Layer 11 of a small transformer language model trained on English Wikipedia (16 layers, counted from 0, width 128).
A neuron's activation on a vector x is SiLU(gate . x) times (in . x), where the dot is the dot product.
The model reads these tokens: "." "6" ")" " |" " 36" "." "8" " (" "9" "8" "." "2" ")" " |" " 35" "." "9" " (" "9" "6"

The vector x that enters this layer's MLP at each token. A number n stands for (n - 500) times 0.011.
0 ".": 589 419 491 382 774 538 521 709 457 583 221 615 357 625 390 449 373 397 596 437 774 399 449 544 488 462 513 683 481 394 364 392 498 517 802 534 568 368 699 450 483 493 603 693 520 222 652 523 490 583 484 720 525 435 665 496 416 391 553 533 534 765 442 636 363 637 458 217 439 381 328 423 499 577 569 595 632 592 672 407 637 376 425 702 426 446 563 370 570 571 458 932 467 536 496 468 181 550 751 293 552 371 598 616 476 582 523 555 453 331 487 370 546 267 258 619 288 380 494 449 252 507 463 516 666 397 548 478
1 "6": 404 688 428 217 607 339 470 436 651 419 294 507 386 595 568 624 371 568 645 344 492 440 320 578 667 390 328 627 672 643 695 577 798 403 574 500 344 346 602 598 275 535 670 820 475 354 699 598 324 706 571 382 505 339 543 617 484 401 692 384 424 577 566 612 432 574 510 431 443 601 590 202 525 627 679 515 702 661 575 608 285 557 541 448 605 602 445 397 610 754 624 717 608 418 753 496 273 585 534 416 451 434 495 465 528 612 431 590 553 166 376 475 493 611 228 597 254 553 405 445 444 393 431 432 565 515 623 246
2 ")": 347 461 498 371 604 651 601 581 648 522 328 433 337 695 420 450 571 390 572 380 374 424 593 414 582 359 380 665 478 400 470 341 564 501 700 487 494 479 528 726 511 722 415 768 519 223 625 485 593 651 398 411 529 356 596 497 357 436 695 389 507 611 484 662 545 608 373 289 408 360 610 453 398 327 473 559 722 594 582 596 549 406 786 419 347 616 356 508 538 527 655 904 517 444 716 362 231 631 672 422 438 456 534 394 533 592 488 503 719 150 388 467 520 378 259 393 381 465 406 384 438 316 590 341 575 619 521 327
3 " |": 547 546 393 345 440 475 445 593 566 513 289 535 399 628 454 528 471 553 575 501 421 461 666 412 530 540 486 534 653 436 696 446 585 646 719 424 532 441 466 584 501 507 570 662 565 284 658 618 532 511 493 477 680 384 608 484 504 303 543 368 444 493 599 632 464 571 157 359 505 374 593 321 501 565 470 676 673 724 669 656 441 405 875 480 507 627 483 382 660 644 557 958 640 451 543 412 363 602 599 318 588 451 470 500 565 532 414 653 751 511 558 510 468 519 65 520 358 367 277 319 308 287 501 318 635 637 560 380
4 " 36": 386 635 568 388 417 543 375 372 467 657 231 416 548 646 530 578 363 515 544 470 261 498 465 497 577 536 580 627 642 634 758 656 810 438 577 440 407 284 446 743 226 646 552 665 649 316 712 626 588 352 463 402 570 410 506 578 533 370 611 542 548 584 870 685 493 658 528 339 431 574 541 362 559 675 650 650 623 613 544 391 302 416 632 479 663 621 505 568 712 778 710 528 656 406 782 409 306 493 772 352 713 430 316 519 414 650 456 629 651 149 472 481 487 485 378 441 317 539 424 348 474 470 372 392 527 623 623 531
5 ".": 517 542 388 487 334 467 595 482 456 678 439 280 388 681 510 408 462 390 482 186 279 414 517 389 588 504 369 568 645 457 639 496 563 487 547 430 436 492 401 641 585 514 497 642 721 391 706 497 535 730 731 695 428 496 701 470 355 280 584 581 597 710 638 659 632 556 415 391 475 411 702 401 411 398 490 816 644 541 499 407 313 510 886 258 614 505 457 792 722 613 661 627 497 422 732 598 383 566 908 312 505 210 400 362 346 616 454 554 519 378 356 480 692 473 262 472 190 498 483 312 621 416 346 536 330 555 611 376
6 "8": 531 623 349 384 510 249 411 381 591 528 320 332 458 566 414 487 320 497 479 321 544 334 533 522 649 378 318 526 622 709 743 552 668 427 511 459 263 470 447 474 532 634 570 795 453 486 697 700 288 747 620 506 536 390 598 753 492 374 657 388 498 593 740 562 490 452 565 497 400 644 670 337 399 630 456 629 863 493 381 540 253 692 581 233 529 696 396 537 561 626 559 475 490 391 663 469 421 500 428 332 414 253 320 430 386 620 365 613 407 343 330 512 489 441 247 494 282 621 543 167 569 321 513 485 596 562 611 164
7 " (": 569 577 351 527 434 606 594 414 730 701 374 428 332 594 444 542 396 675 520 354 351 480 598 434 483 549 308 556 610 560 673 455 486 355 479 374 477 537 470 470 579 715 312 545 731 383 461 810 584 584 728 502 497 401 516 673 686 211 517 344 423 555 693 656 640 538 491 316 343 573 743 402 391 534 478 613 653 364 373 695 374 705 903 315 354 483 447 721 422 452 615 736 538 384 607 569 453 574 740 327 448 469 297 455 621 589 496 516 407 387 349 357 416 479 269 342 60 537 474 255 396 448 576 541 491 610 521 205
8 "9": 629 642 362 374 452 413 411 284 573 586 289 371 436 612 520 435 337 540 417 510 572 555 529 419 512 469 252 473 648 716 807 672 685 409 465 336 320 420 621 636 375 515 485 650 492 447 591 733 414 449 403 400 480 434 503 788 527 263 678 518 491 432 857 580 495 275 521 427 348 517 482 250 624 704 510 734 575 583 478 489 260 654 489 527 661 509 482 509 515 638 689 552 676 475 721 675 205 674 647 358 452 296 367 626 556 453 514 627 601 189 382 473 530 667 480 492 237 510 437 279 337 276 483 447 581 762 621 437
9 "8": 444 563 603 385 560 440 503 398 641 768 405 257 545 549 644 393 573 578 538 502 340 541 441 596 556 542 282 519 613 715 599 739 870 278 450 462 347 448 579 864 309 510 435 768 584 350 443 771 377 462 646 386 522 563 465 677 475 455 763 490 360 431 684 585 616 523 495 330 462 466 669 525 599 476 448 699 557 467 478 554 387 579 599 506 464 572 477 729 625 642 684 646 573 477 776 570 267 572 586 287 526 444 362 471 486 572 458 538 467 116 307 357 469 253 311 408 361 622 376 313 510 385 414 457 463 692 723 366
10 ".": 441 595 428 477 397 413 636 507 703 592 470 320 385 721 543 373 534 454 359 190 323 413 563 496 559 614 350 553 614 625 595 425 527 588 488 325 484 464 565 636 492 458 409 781 726 453 628 710 371 722 612 497 467 498 686 553 360 247 612 503 589 586 543 680 722 497 429 343 547 498 711 323 559 268 421 858 515 489 471 409 486 564 822 275 453 444 484 734 754 563 634 666 618 458 746 686 403 546 784 354 464 246 421 472 418 563 560 379 536 395 440 357 741 322 371 516 292 378 372 406 492 326 332 417 163 655 585 409
11 "2": 356 670 355 351 535 402 474 524 743 397 236 448 408 621 466 441 453 547 482 244 504 425 642 746 687 402 436 613 717 767 675 564 668 459 453 343 392 447 433 395 253 605 525 938 396 532 656 669 228 738 674 252 540 439 474 720 568 359 698 392 502 456 541 641 532 345 467 506 505 683 739 256 430 540 506 564 689 491 345 626 457 599 489 129 411 536 372 522 698 544 591 627 587 481 600 480 522 459 363 338 476 312 405 685 497 627 370 464 455 348 444 307 478 484 386 501 308 466 580 325 528 280 505 562 445 487 659 228
12 ")": 311 514 325 355 454 594 616 529 829 562 366 455 315 689 511 475 664 485 388 184 394 439 693 472 668 330 288 559 529 623 485 336 499 523 608 306 377 572 587 691 522 791 470 831 713 328 713 755 482 742 377 324 522 412 385 517 316 374 566 343 403 539 536 558 561 430 387 363 451 477 849 469 388 496 413 615 687 436 454 672 440 483 709 216 158 487 251 596 538 437 621 690 496 396 623 413 423 628 701 435 490 533 447 504 588 553 447 519 711 192 385 438 507 467 408 422 420 580 587 376 555 333 699 306 553 575 496 269
13 " |": 519 465 292 410 392 518 367 507 713 542 310 487 342 659 522 578 554 540 580 449 395 410 760 511 563 573 472 446 570 520 620 434 455 681 601 336 411 498 435 511 495 556 549 681 599 319 656 712 440 570 523 349 684 379 591 545 503 261 551 361 290 454 737 572 519 534 185 451 570 436 734 390 442 608 346 674 570 678 623 661 397 564 839 438 320 528 402 448 625 644 574 905 535 391 492 411 489 579 670 345 559 477 381 589 624 529 349 592 712 535 510 486 467 600 176 491 446 345 334 329 333 243 634 227 643 620 557 330
14 " 35": 401 641 508 374 406 585 427 281 666 651 232 390 511 630 567 573 440 526 594 444 290 535 536 542 603 583 630 639 604 619 710 706 719 481 459 456 348 397 493 691 266 696 597 693 632 346 736 684 558 307 408 371 572 361 470 624 425 385 664 577 474 536 964 672 421 698 469 342 451 642 665 377 622 728 514 709 557 595 555 519 293 424 566 457 556 584 465 519 725 786 768 528 579 405 729 427 355 511 794 378 647 493 348 556 371 636 451 584 628 159 471 435 437 575 384 373 374 628 462 324 412 466 379 342 484 710 633 559
15 ".": 541 537 419 528 319 491 590 520 539 686 467 249 366 724 549 455 475 378 441 147 246 399 559 465 626 570 339 523 647 496 619 492 511 521 509 399 421 474 414 608 558 512 416 643 725 367 662 514 511 734 749 662 384 450 694 470 336 295 595 560 556 704 659 665 665 524 443 436 502 434 734 406 425 362 424 846 567 528 486 388 280 512 905 290 564 532 478 788 732 623 668 645 496 384 701 598 394 531 903 313 473 258 397 337 351 606 466 516 558 388 360 511 662 468 311 464 266 490 457 328 546 407 324 527 260 570 627 407
16 "9": 555 610 358 442 489 269 477 410 642 561 323 254 415 661 465 508 333 478 436 285 548 294 602 534 594 420 305 513 677 744 774 501 609 593 526 409 265 500 513 371 459 570 539 773 415 463 721 654 301 745 627 434 472 353 616 730 477 324 633 384 513 574 776 550 496 412 485 535 376 712 616 307 390 631 425 617 871 508 283 506 187 701 545 216 582 649 416 482 601 616 645 473 446 436 676 473 439 522 341 321 441 271 383 463 443 606 338 578 469 342 396 515 512 533 340 514 353 585 548 245 605 310 533 523 566 539 575 188
17 " (": 559 553 362 557 453 603 564 464 780 693 370 431 323 599 423 571 449 699 506 302 322 432 605 433 469 575 333 550 687 615 672 480 451 423 491 313 495 535 481 427 556 689 332 593 660 377 412 802 561 579 722 453 480 424 527 696 626 206 542 303 351 572 702 671 572 531 452 407 314 583 789 400 306 538 431 579 626 353 341 732 377 716 860 256 326 449 453 630 513 441 668 739 437 412 602 518 541 565 718 348 513 491 324 483 642 635 468 529 448 368 371 343 412 487 276 355 76 541 524 325 493 498 585 470 484 594 507 200
18 "9": 619 624 387 385 449 407 445 275 622 581 283 367 397 635 507 479 314 521 408 458 521 505 541 435 525 498 238 442 647 755 804 668 643 423 434 309 312 433 667 610 338 532 526 632 485 445 572 758 393 429 363 370 458 408 508 795 495 257 684 505 455 428 859 575 435 273 528 490 340 559 566 280 570 749 439 725 543 628 426 509 226 648 464 523 621 482 505 445 507 652 710 516 610 502 704 637 253 671 620 374 478 326 390 646 546 474 523 613 642 184 408 480 501 740 467 477 268 506 488 309 335 262 502 412 596 757 597 451
19 "6": 276 550 622 388 511 472 546 440 675 731 427 282 467 587 747 522 524 587 594 446 290 597 468 612 520 486 337 513 628 687 600 758 872 353 413 389 336 455 577 787 177 557 526 739 628 346 459 710 322 440 725 322 561 533 441 619 459 402 683 423 303 456 760 660 520 679 463 398 449 508 674 432 521 540 501 693 496 528 395 516 370 542 620 538 393 489 483 734 611 671 706 688 580 457 818 555 201 526 621 370 529 528 451 485 479 582 379 511 574 144 367 377 443 402 382 447 411 595 420 419 600 417 469 470 457 656 718 382

Each question shows the input weights of one neuron of the MLP. A number n stands for (n - 500) times 0.0015.

n200 gate: 485 485 480 573 293 567 505 678 377 525 527 540 462 467 631 510 461 472 578 401 381 590 449 612 500 584 505 431 503 417 546 525 533 469 470 498 543 492 555 577 616 498 667 444 431 495 566 593 376 487 641 372 593 582 527 605 446 441 472 485 322 583 359 377 495 437 406 309 481 447 451 515 563 515 515 572 467 388 386 538 556 587 473 545 756 595 552 425 421 642 510 510 557 409 490 455 411 502 430 452 537 443 513 392 477 372 356 543 587 510 588 505 607 507 575 523 579 488 413 697 473 495 401 545 436 547 270 380
n200 in: 463 472 595 528 298 578 442 569 482 497 481 523 284 433 554 567 547 630 459 532 418 609 473 573 495 659 531 490 515 416 571 513 349 515 404 447 670 364 369 467 464 422 469 402 517 437 462 380 471 551 562 358 522 546 457 455 441 546 392 421 429 523 498 456 411 467 468 430 632 429 346 472 462 520 438 454 508 598 398 556 523 447 591 594 569 571 490 333 477 586 631 569 442 692 526 551 618 565 396 490 573 437 556 332 434 477 574 400 495 622 434 477 578 679 307 515 616 636 390 394 460 407 487 503 589 592 416 474
On which token does it fire most? 3 " |"

n61 gate: 512 505 334 459 578 407 561 353 500 382 426 625 639 368 429 591 669 471 449 502 444 470 525 646 482 495 503 456 367 635 522 482 510 549 568 553 655 642 386 508 510 540 490 441 498 529 554 344 531 472 542 590 367 472 538 554 520 365 531 523 454 559 362 384 365 410 388 629 485 592 421 477 457 477 422 566 495 462 515 503 523 580 593 592 479 470 603 508 603 485 588 389 397 400 458 365 487 440 472 352 457 492 614 413 546 570 329 569 662 615 528 408 575 400 459 347 342 439 555 529 412 505 354 505 535 500 316 479
n61 in: 447 273 626 585 625 481 484 506 576 616 371 563 434 586 530 564 473 534 454 521 467 546 346 649 495 438 558 450 453 374 637 573 623 376 408 505 473 476 557 552 538 597 592 392 599 562 527 583 573 522 548 414 511 353 595 505 511 459 387 505 413 525 471 483 522 541 469 463 626 423 399 475 495 395 414 403 459 608 530 317 569 578 419 459 368 535 325 514 478 720 468 506 362 492 497 541 392 589 440 590 736 495 342 675 574 483 440 659 373 443 344 577 444 567 535 442 531 646 516 509 630 720 546 522 327 580 525 608
On which token does it fire most, and how strongly? 10 ".", at about 0.54

n253 gate: 476 557 440 569 598 308 677 447 498 605 569 336 480 440 624 467 618 548 339 517 405 549 541 490 621 578 500 420 527 440 498 561 502 349 493 488 547 448 638 621 403 453 465 533 498 411 375 388 604 431 459 525 476 437 434 454 442 474 373 465 443 575 462 384 453 483 543 508 502 542 435 430 644 541 447 436 577 522 590 599 540 381 426 458 285 468 480 478 422 510 350 559 397 444 469 470 466 505 520 696 601 603 512 428 500 598 674 281 536 612 597 545 432 604 342 585 440 446 549 474 500 624 524 470 560 498 517 505
n253 in: 516 533 475 514 524 453 606 528 448 568 462 544 500 300 500 453 503 447 473 685 492 383 473 476 656 540 663 461 514 478 460 549 368 411 470 524 331 497 419 744 486 414 500 576 489 424 412 528 394 363 558 511 296 614 478 625 598 523 663 437 683 558 582 519 511 508 403 345 666 440 370 656 387 632 558 644 407 465 470 418 542 503 527 489 323 465 489 380 453 530 443 472 386 653 438 582 476 511 486 530 598 286 603 423 607 350 645 338 429 500 511 577 328 497 484 519 447 505 524 497 392 634 465 377 527 602 536 433
On which token does it fire most, and how strongly? 1 "6", at about 0.64

n292 gate: 587 508 566 523 477 591 457 629 467 475 475 523 466 557 605 340 493 482 393 318 436 388 470 545 403 617 426 454 477 584 480 492 574 418 543 490 614 472 513 530 352 369 565 267 557 356 451 493 607 401 576 448 421 508 543 641 423 470 390 500 591 515 414 433 513 479 515 618 620 541 450 559 503 620 552 307 594 447 472 561 521 430 588 503 564 322 495 403 387 604 495 595 445 424 573 434 538 437 299 640 495 389 475 510 439 443 482 480 358 444 411 603 438 582 475 559 479 603 302 431 361 560 580 508 408 378 485 430
n292 in: 512 439 447 583 354 397 379 712 432 455 440 421 556 374 401 431 414 301 497 468 352 487 446 452 401 488 429 666 459 447 515 493 421 626 613 518 402 540 640 560 594 398 585 607 366 620 482 471 580 535 402 462 537 464 365 576 549 419 424 530 538 548 539 431 475 617 527 447 588 411 650 556 574 490 518 391 419 552 548 449 628 450 442 449 550 734 490 444 377 633 500 432 638 547 375 454 453 460 556 497 558 440 465 495 432 366 548 551 505 576 409 355 557 639 598 437 482 450 498 479 515 531 458 520 463 699 431 533
On which token does it fire most? 19 "6"

n389 gate: 378 513 483 545 540 585 570 398 579 598 546 500 552 485 489 555 477 597 526 500 565 483 490 555 489 492 457 550 470 586 541 447 457 385 447 506 558 481 547 502 373 492 627 444 418 535 567 457 658 620 465 557 606 500 504 469 477 473 558 506 387 300 450 520 466 565 588 565 514 558 467 524 483 536 393 488 562 379 556 494 620 584 549 311 480 410 656 489 587 609 515 507 553 425 482 588 485 388 496 584 460 472 472 502 433 426 478 377 365 309 483 431 511 418 376 466 520 591 481 618 555 404 547 509 462 483 575 472
n389 in: 507 466 475 493 570 477 471 576 484 520 436 532 541 422 641 574 458 509 518 429 392 598 562 559 568 598 422 509 328 571 412 473 575 558 543 401 573 468 475 405 491 473 435 522 429 610 507 635 649 573 498 518 630 417 500 454 425 454 484 511 579 404 498 583 516 427 559 459 382 470 558 591 600 390 560 411 607 471 516 459 477 449 523 443 436 455 451 359 525 439 554 528 491 596 673 525 417 520 320 502 593 608 536 334 429 618 534 372 566 520 587 415 435 320 402 486 525 592 451 543 491 403 529 566 418 413 566 384
Its three highest activations, in order, are on tokens 11 "2", 9 "8", 19 "6"

n298 gate: 418 507 604 474 531 439 518 714 581 428 590 491 518 426 502 410 448 468 489 539 449 586 564 568 553 591 709 489 435 438 460 374 487 466 531 467 544 456 566 467 577 574 534 323 509 416 516 456 527 502 472 444 459 531 415 403 502 594 449 478 654 453 464 460 427 444 468 416 447 527 558 462 582 530 460 413 489 544 560 524 453 470 511 429 551 612 591 390 612 406 496 507 555 580 450 498 644 467 456 491 456 331 601 529 398 577 411 624 442 339 513 587 516 515 451 318 475 557 537 594 485 545 487 401 489 418 453 639
n298 in: 529 587 592 521 498 474 493 611 466 536 630 679 472 444 539 537 585 495 539 552 415 486 542 407 699 439 452 493 488 456 544 534 534 502 591 437 489 489 493 352 323 520 409 478 522 365 622 574 455 440 595 519 415 498 554 464 456 400 546 482 658 525 325 575 470 468 561 442 507 463 420 578 466 392 533 570 420 459 479 479 579 565 328 573 524 457 671 429 491 557 407 510 475 462 436 399 435 464 468 516 380 523 436 557 364 568 376 484 462 555 396 521 411 475 523 397 549 459 511 428 564 390 552 571 591 669 594 621
Its three highest activations, in order, are on tokens 12 ")", 14 " 35", 13 " |"

n98 gate: 317 460 518 329 585 505 538 500 460 458 505 490 523 485 533 600 500 577 480 483 596 520 397 507 414 483 581 261 548 649 434 493 427 622 432 505 492 472 278 560 465 649 412 524 438 430 328 433 696 344 537 464 586 538 610 257 422 366 508 359 523 485 556 544 477 454 389 423 568 545 282 492 561 510 474 505 545 517 533 525 523 418 562 513 590 555 510 357 541 345 420 592 488 555 627 490 525 505 394 591 485 470 497 593 447 361 487 548 444 568 487 508 433 500 533 442 377 403 527 453 505 657 507 447 623 485 503 416
n98 in: 598 447 415 637 539 441 537 471 516 500 627 408 471 489 204 388 574 460 595 531 352 390 543 542 439 567 556 511 492 379 533 531 489 425 463 547 521 359 576 544 458 591 613 297 536 486 391 405 586 476 423 441 574 364 328 318 510 525 463 413 576 310 434 503 500 492 518 373 538 410 554 468 466 604 543 556 558 479 436 566 508 518 526 540 472 450 415 447 724 372 289 538 505 364 402 455 557 521 661 426 487 612 497 442 508 664 516 497 492 487 352 529 404 510 387 497 567 516 578 536 547 570 552 318 577 588 450 685
On which token does it fire most? 3 " |"

n497 gate: 410 538 567 541 586 568 611 611 424 550 651 590 363 541 579 521 656 477 477 438 431 434 465 376 495 493 467 451 384 594 382 487 569 570 530 503 650 472 351 553 403 492 568 610 570 445 613 469 482 490 537 590 579 603 467 448 483 522 580 548 447 344 485 352 472 554 556 532 525 605 488 408 528 497 464 388 609 548 618 661 428 588 323 582 519 576 543 505 451 353 467 534 434 579 453 546 558 447 528 441 510 503 596 513 431 708 436 390 316 454 664 585 562 620 454 303 611 556 598 463 644 581 603 487 557 380 503 642
n497 in: 602 447 567 391 468 609 426 522 351 529 546 431 408 581 521 530 523 546 471 453 489 455 433 516 492 338 355 530 342 449 700 356 567 368 529 421 442 355 400 368 452 532 432 485 445 569 508 535 407 593 446 646 665 602 458 526 441 636 299 521 609 329 552 473 489 460 617 368 592 476 700 607 532 555 465 513 654 615 420 487 592 453 524 519 436 717 565 497 548 389 550 514 381 530 500 577 505 461 449 588 563 516 516 612 484 429 465 457 556 455 286 462 524 562 497 356 378 495 610 497 318 524 319 572 484 568 495 554
On which token does it fire most, and how strongly? 13 " |", at about 0.12

n264 gate: 685 423 472 515 515 471 675 657 441 439 500 608 482 376 556 360 435 403 574 495 392 559 733 424 531 565 523 580 505 564 591 447 620 567 594 553 518 391 523 515 608 475 565 468 362 402 495 435 356 633 658 575 401 353 540 490 567 476 397 541 714 464 483 536 467 459 537 677 458 577 468 490 605 447 394 556 600 241 500 505 560 450 505 638 551 581 515 477 469 579 513 404 427 606 390 526 523 444 434 508 368 467 452 587 579 570 418 405 475 464 592 482 326 532 571 610 484 432 540 412 378 487 477 572 532 503 503 474
n264 in: 482 581 385 554 474 410 505 610 402 487 425 479 461 360 422 695 459 410 482 383 565 414 465 281 458 645 421 374 670 453 585 500 437 392 469 585 614 606 575 415 531 503 495 553 515 511 505 380 285 547 409 434 487 466 474 588 525 575 497 500 510 292 530 495 409 474 632 358 575 440 566 435 563 357 526 375 627 538 581 612 582 620 441 487 503 611 549 575 466 363 564 473 588 618 356 435 492 546 482 534 472 513 417 451 479 421 523 638 508 391 343 390 672 358 378 565 563 490 564 381 536 545 454 443 487 538 463 629
Its three highest activations, in order, are on tokens 16 "9", 6 "8", 11 "2"

n196 gate: 520 533 549 490 490 500 480 466 436 492 508 559 446 503 631 451 445 338 418 577 510 653 388 472 526 600 551 541 551 508 401 397 513 368 175 265 429 475 442 490 518 308 526 284 545 500 533 447 662 577 552 601 602 632 363 433 391 584 487 605 528 515 512 417 515 464 617 672 409 572 522 403 577 528 453 586 508 555 644 464 718 485 419 513 551 464 525 500 578 439 497 572 449 495 558 513 588 429 492 513 462 505 650 436 508 469 523 446 542 515 395 456 523 480 362 431 477 535 377 279 566 557 555 579 443 495 513 453
n196 in: 561 430 524 500 446 409 554 426 548 460 451 576 503 525 430 522 421 436 554 484 522 583 372 463 389 532 579 571 576 484 422 380 302 511 449 625 562 532 629 460 535 289 403 453 717 486 424 503 417 630 482 714 479 514 527 471 416 319 625 530 441 468 343 547 511 484 549 469 438 473 571 560 519 668 412 518 516 593 641 316 522 619 511 500 477 462 617 462 658 744 543 500 422 486 553 462 388 479 676 608 554 524 543 360 397 302 671 533 450 503 519 383 470 349 449 365 388 398 386 520 586 338 500 395 534 492 476 549
On which two tokens does it fire most, strongest first? 5 ".", 15 "."

n476 gate: 394 515 346 304 475 579 463 543 480 582 624 561 413 500 505 477 512 575 625 488 535 485 512 617 545 574 399 508 424 414 427 579 364 546 385 450 485 550 478 450 377 371 521 427 463 471 614 329 431 668 588 594 549 487 512 505 471 433 424 387 487 422 456 503 475 475 442 532 413 382 500 558 556 465 520 447 600 450 386 598 423 787 550 669 553 523 594 462 497 527 281 327 639 469 456 676 549 483 548 349 498 458 452 515 407 469 578 412 585 492 538 500 541 495 558 515 635 575 562 555 383 459 488 578 385 399 487 487
n476 in: 537 357 368 656 404 442 500 563 398 511 474 435 369 500 489 519 463 572 452 584 524 479 534 479 452 358 443 486 668 570 560 585 562 372 380 527 500 436 423 374 492 436 819 332 442 347 443 591 486 513 417 565 432 519 460 665 578 394 446 554 473 454 432 391 549 519 567 551 619 605 529 468 562 489 503 624 667 577 532 667 705 503 362 319 348 540 550 556 476 615 583 494 311 350 694 538 405 396 419 492 519 431 524 589 627 547 508 424 508 532 411 421 640 563 377 513 530 479 508 528 495 566 458 449 526 606 441 555
On which token does it fire most, and how strongly? 2 ")", at about 0.13

n443 gate: 347 482 563 409 518 703 523 490 455 453 410 546 712 334 467 482 470 322 540 433 416 654 409 475 535 455 421 390 541 485 507 557 434 536 543 363 596 666 538 420 541 463 621 617 587 602 416 447 531 487 480 569 520 474 578 579 618 532 426 500 583 437 576 513 576 523 597 596 639 581 554 505 416 605 462 427 561 410 454 449 423 582 617 637 624 306 594 636 413 505 440 558 520 571 570 406 368 547 503 510 455 525 485 402 629 629 386 383 463 631 551 508 436 544 558 444 567 392 597 503 565 510 625 444 468 550 510 364
n443 in: 378 370 511 394 534 551 421 556 534 492 489 436 436 610 511 546 466 625 611 557 532 333 495 524 537 508 497 310 634 516 485 500 580 672 568 482 632 526 576 518 513 513 687 574 500 284 585 455 619 473 654 551 649 358 437 497 487 356 540 590 614 564 413 403 577 460 482 589 467 508 510 524 457 427 403 515 566 476 337 617 454 482 539 335 514 526 521 616 420 550 513 483 600 497 451 651 294 432 436 434 384 731 452 511 556 435 378 260 444 519 580 676 411 547 413 418 438 547 453 569 358 581 508 436 528 427 524 449
On which token does it fire most? 7 " ("

n469 gate: 595 514 468 689 496 431 554 521 399 554 362 430 450 534 511 521 469 597 538 485 461 568 373 534 570 538 546 384 564 428 502 529 371 639 444 375 631 469 500 471 405 542 482 504 513 521 457 387 486 545 662 395 526 521 641 419 482 430 484 439 392 455 542 507 573 559 632 429 548 570 485 468 650 387 461 524 432 473 545 484 397 500 442 568 540 394 600 484 603 507 529 693 547 402 530 473 462 400 398 365 384 581 608 387 520 387 566 382 454 563 464 439 518 542 538 466 472 513 498 549 565 429 569 604 553 462 368 493
n469 in: 456 505 490 503 761 474 545 467 432 426 513 641 602 464 399 515 480 567 322 615 510 370 556 495 495 561 596 497 482 482 604 601 530 459 500 562 357 617 440 420 560 473 490 490 407 505 591 585 366 580 393 469 636 510 535 515 378 449 482 472 590 500 517 503 482 280 323 619 495 477 500 578 573 485 571 522 367 530 280 354 505 542 699 555 487 605 505 545 386 580 517 542 522 401 547 563 525 545 442 523 488 306 685 515 414 410 593 500 536 470 419 505 615 461 508 528 469 542 490 497 420 336 436 467 463 638 555 597
On which token does it fire most? 10 "."

n128 gate: 481 569 517 466 466 506 400 531 591 381 520 393 456 485 460 419 450 442 414 452 443 606 448 523 555 524 577 567 431 555 566 562 508 523 468 489 521 415 523 555 584 515 473 469 502 510 527 518 512 620 504 388 482 440 717 570 572 470 512 447 627 456 441 508 540 479 489 426 524 464 563 603 571 508 531 516 605 447 475 462 473 571 534 439 496 595 494 506 438 455 498 508 477 380 573 519 552 442 477 405 583 534 390 350 399 492 445 557 507 565 427 581 471 457 540 466 434 528 579 563 579 566 639 449 481 397 477 504
n128 in: 482 528 486 486 510 649 490 558 522 470 511 490 449 539 433 550 522 502 445 426 424 577 429 393 465 637 490 574 451 459 463 530 490 399 593 408 488 429 458 357 510 502 589 586 456 385 578 485 537 506 547 568 429 358 498 591 551 602 445 541 674 563 478 225 573 564 541 402 602 640 520 535 437 458 519 580 604 580 469 474 554 594 444 455 617 591 474 579 496 526 462 511 528 471 483 547 522 446 472 500 522 516 571 496 524 475 567 433 469 490 408 523 546 424 476 500 595 438 534 561 371 490 578 459 490 450 504 514
On which token does it fire most, and how strongly? 15 ".", at about 2.1

n161 gate: 356 439 391 576 490 616 545 469 568 377 546 551 544 482 323 562 493 495 497 520 426 371 507 523 561 535 487 543 561 627 463 475 530 600 585 517 480 503 508 643 639 517 601 356 398 594 658 498 464 460 554 644 588 426 528 480 480 468 579 586 530 330 476 533 569 454 398 356 434 591 448 414 467 532 623 502 503 605 622 505 551 627 477 639 569 374 458 422 403 495 485 471 335 581 461 665 585 550 535 652 518 743 462 406 482 492 528 584 505 520 497 401 539 525 576 604 549 272 335 626 387 521 507 551 498 418 564 431
n161 in: 505 473 497 368 709 417 460 593 513 556 413 386 382 478 554 555 476 494 497 476 402 538 503 671 408 667 446 454 652 392 406 529 294 475 436 559 543 481 679 492 492 508 500 466 587 609 505 431 492 446 492 516 552 568 602 426 524 454 552 478 476 421 456 445 619 508 580 520 529 446 553 340 476 519 771 539 570 489 432 576 401 516 423 581 514 441 527 487 454 516 548 390 545 715 486 424 574 425 570 508 663 404 406 422 227 294 662 663 497 468 581 470 407 445 546 562 629 479 577 292 430 616 505 308 495 426 484 401
Its three highest activations, in order, are on tokens 2 ")", 12 ")", 0 "."

n260 gate: 656 554 422 535 488 646 444 628 479 505 540 479 391 510 477 438 500 459 598 486 370 537 495 484 547 477 535 618 535 599 477 549 422 488 570 491 292 623 456 446 460 481 632 416 433 529 472 491 359 526 495 567 509 578 523 502 530 520 415 427 528 425 482 569 425 595 547 599 498 545 541 432 618 602 395 415 568 579 408 272 367 613 456 394 534 598 415 484 569 372 351 485 567 544 548 467 558 398 446 530 437 549 456 540 613 436 401 526 326 533 472 481 486 505 580 446 502 528 264 507 421 531 521 470 564 392 373 479
n260 in: 767 485 497 604 586 627 371 588 530 492 574 554 797 516 480 601 433 537 383 632 569 556 473 558 508 455 546 577 729 459 507 550 628 510 470 470 408 442 523 508 520 495 688 564 453 516 541 512 542 469 517 596 485 510 596 468 475 522 472 607 510 669 601 570 203 341 539 567 502 362 517 572 446 595 526 466 564 601 508 531 448 653 470 474 455 599 543 436 531 490 465 418 581 418 550 533 432 510 411 459 540 558 533 492 454 534 326 459 613 503 495 382 503 510 449 454 601 699 410 580 518 414 480 582 507 435 515 487
On which two tokens does it fire most, strongest first? 16 "9", 6 "8"

n444 gate: 587 702 502 481 528 356 369 469 549 400 374 512 419 464 564 486 493 627 573 505 590 624 507 444 397 622 498 564 443 509 430 542 554 517 449 542 359 535 556 456 601 512 613 491 466 558 403 436 457 455 573 531 477 517 530 537 521 470 514 587 397 418 491 476 615 633 475 451 507 479 445 623 507 546 488 378 467 537 417 498 591 622 514 495 515 243 632 441 365 558 428 466 621 366 577 538 583 537 502 406 474 633 500 636 615 414 606 590 509 589 361 524 342 626 477 493 593 493 576 476 477 555 454 516 521 426 592 498
n444 in: 544 636 517 460 435 349 479 438 563 509 316 439 521 498 549 447 466 476 512 401 450 598 675 479 561 544 427 599 524 479 529 470 552 436 514 572 390 551 384 451 479 526 483 550 468 711 337 482 380 549 630 643 477 529 474 587 484 415 483 563 296 479 452 452 535 609 496 475 414 683 541 526 418 583 483 466 373 544 476 533 481 505 423 514 512 423 650 463 367 558 495 664 493 379 454 660 528 396 493 521 493 465 313 601 528 510 415 436 450 467 488 491 431 569 573 498 536 509 680 598 451 553 512 427 498 502 590 545
On which token does it fire most? 18 "9"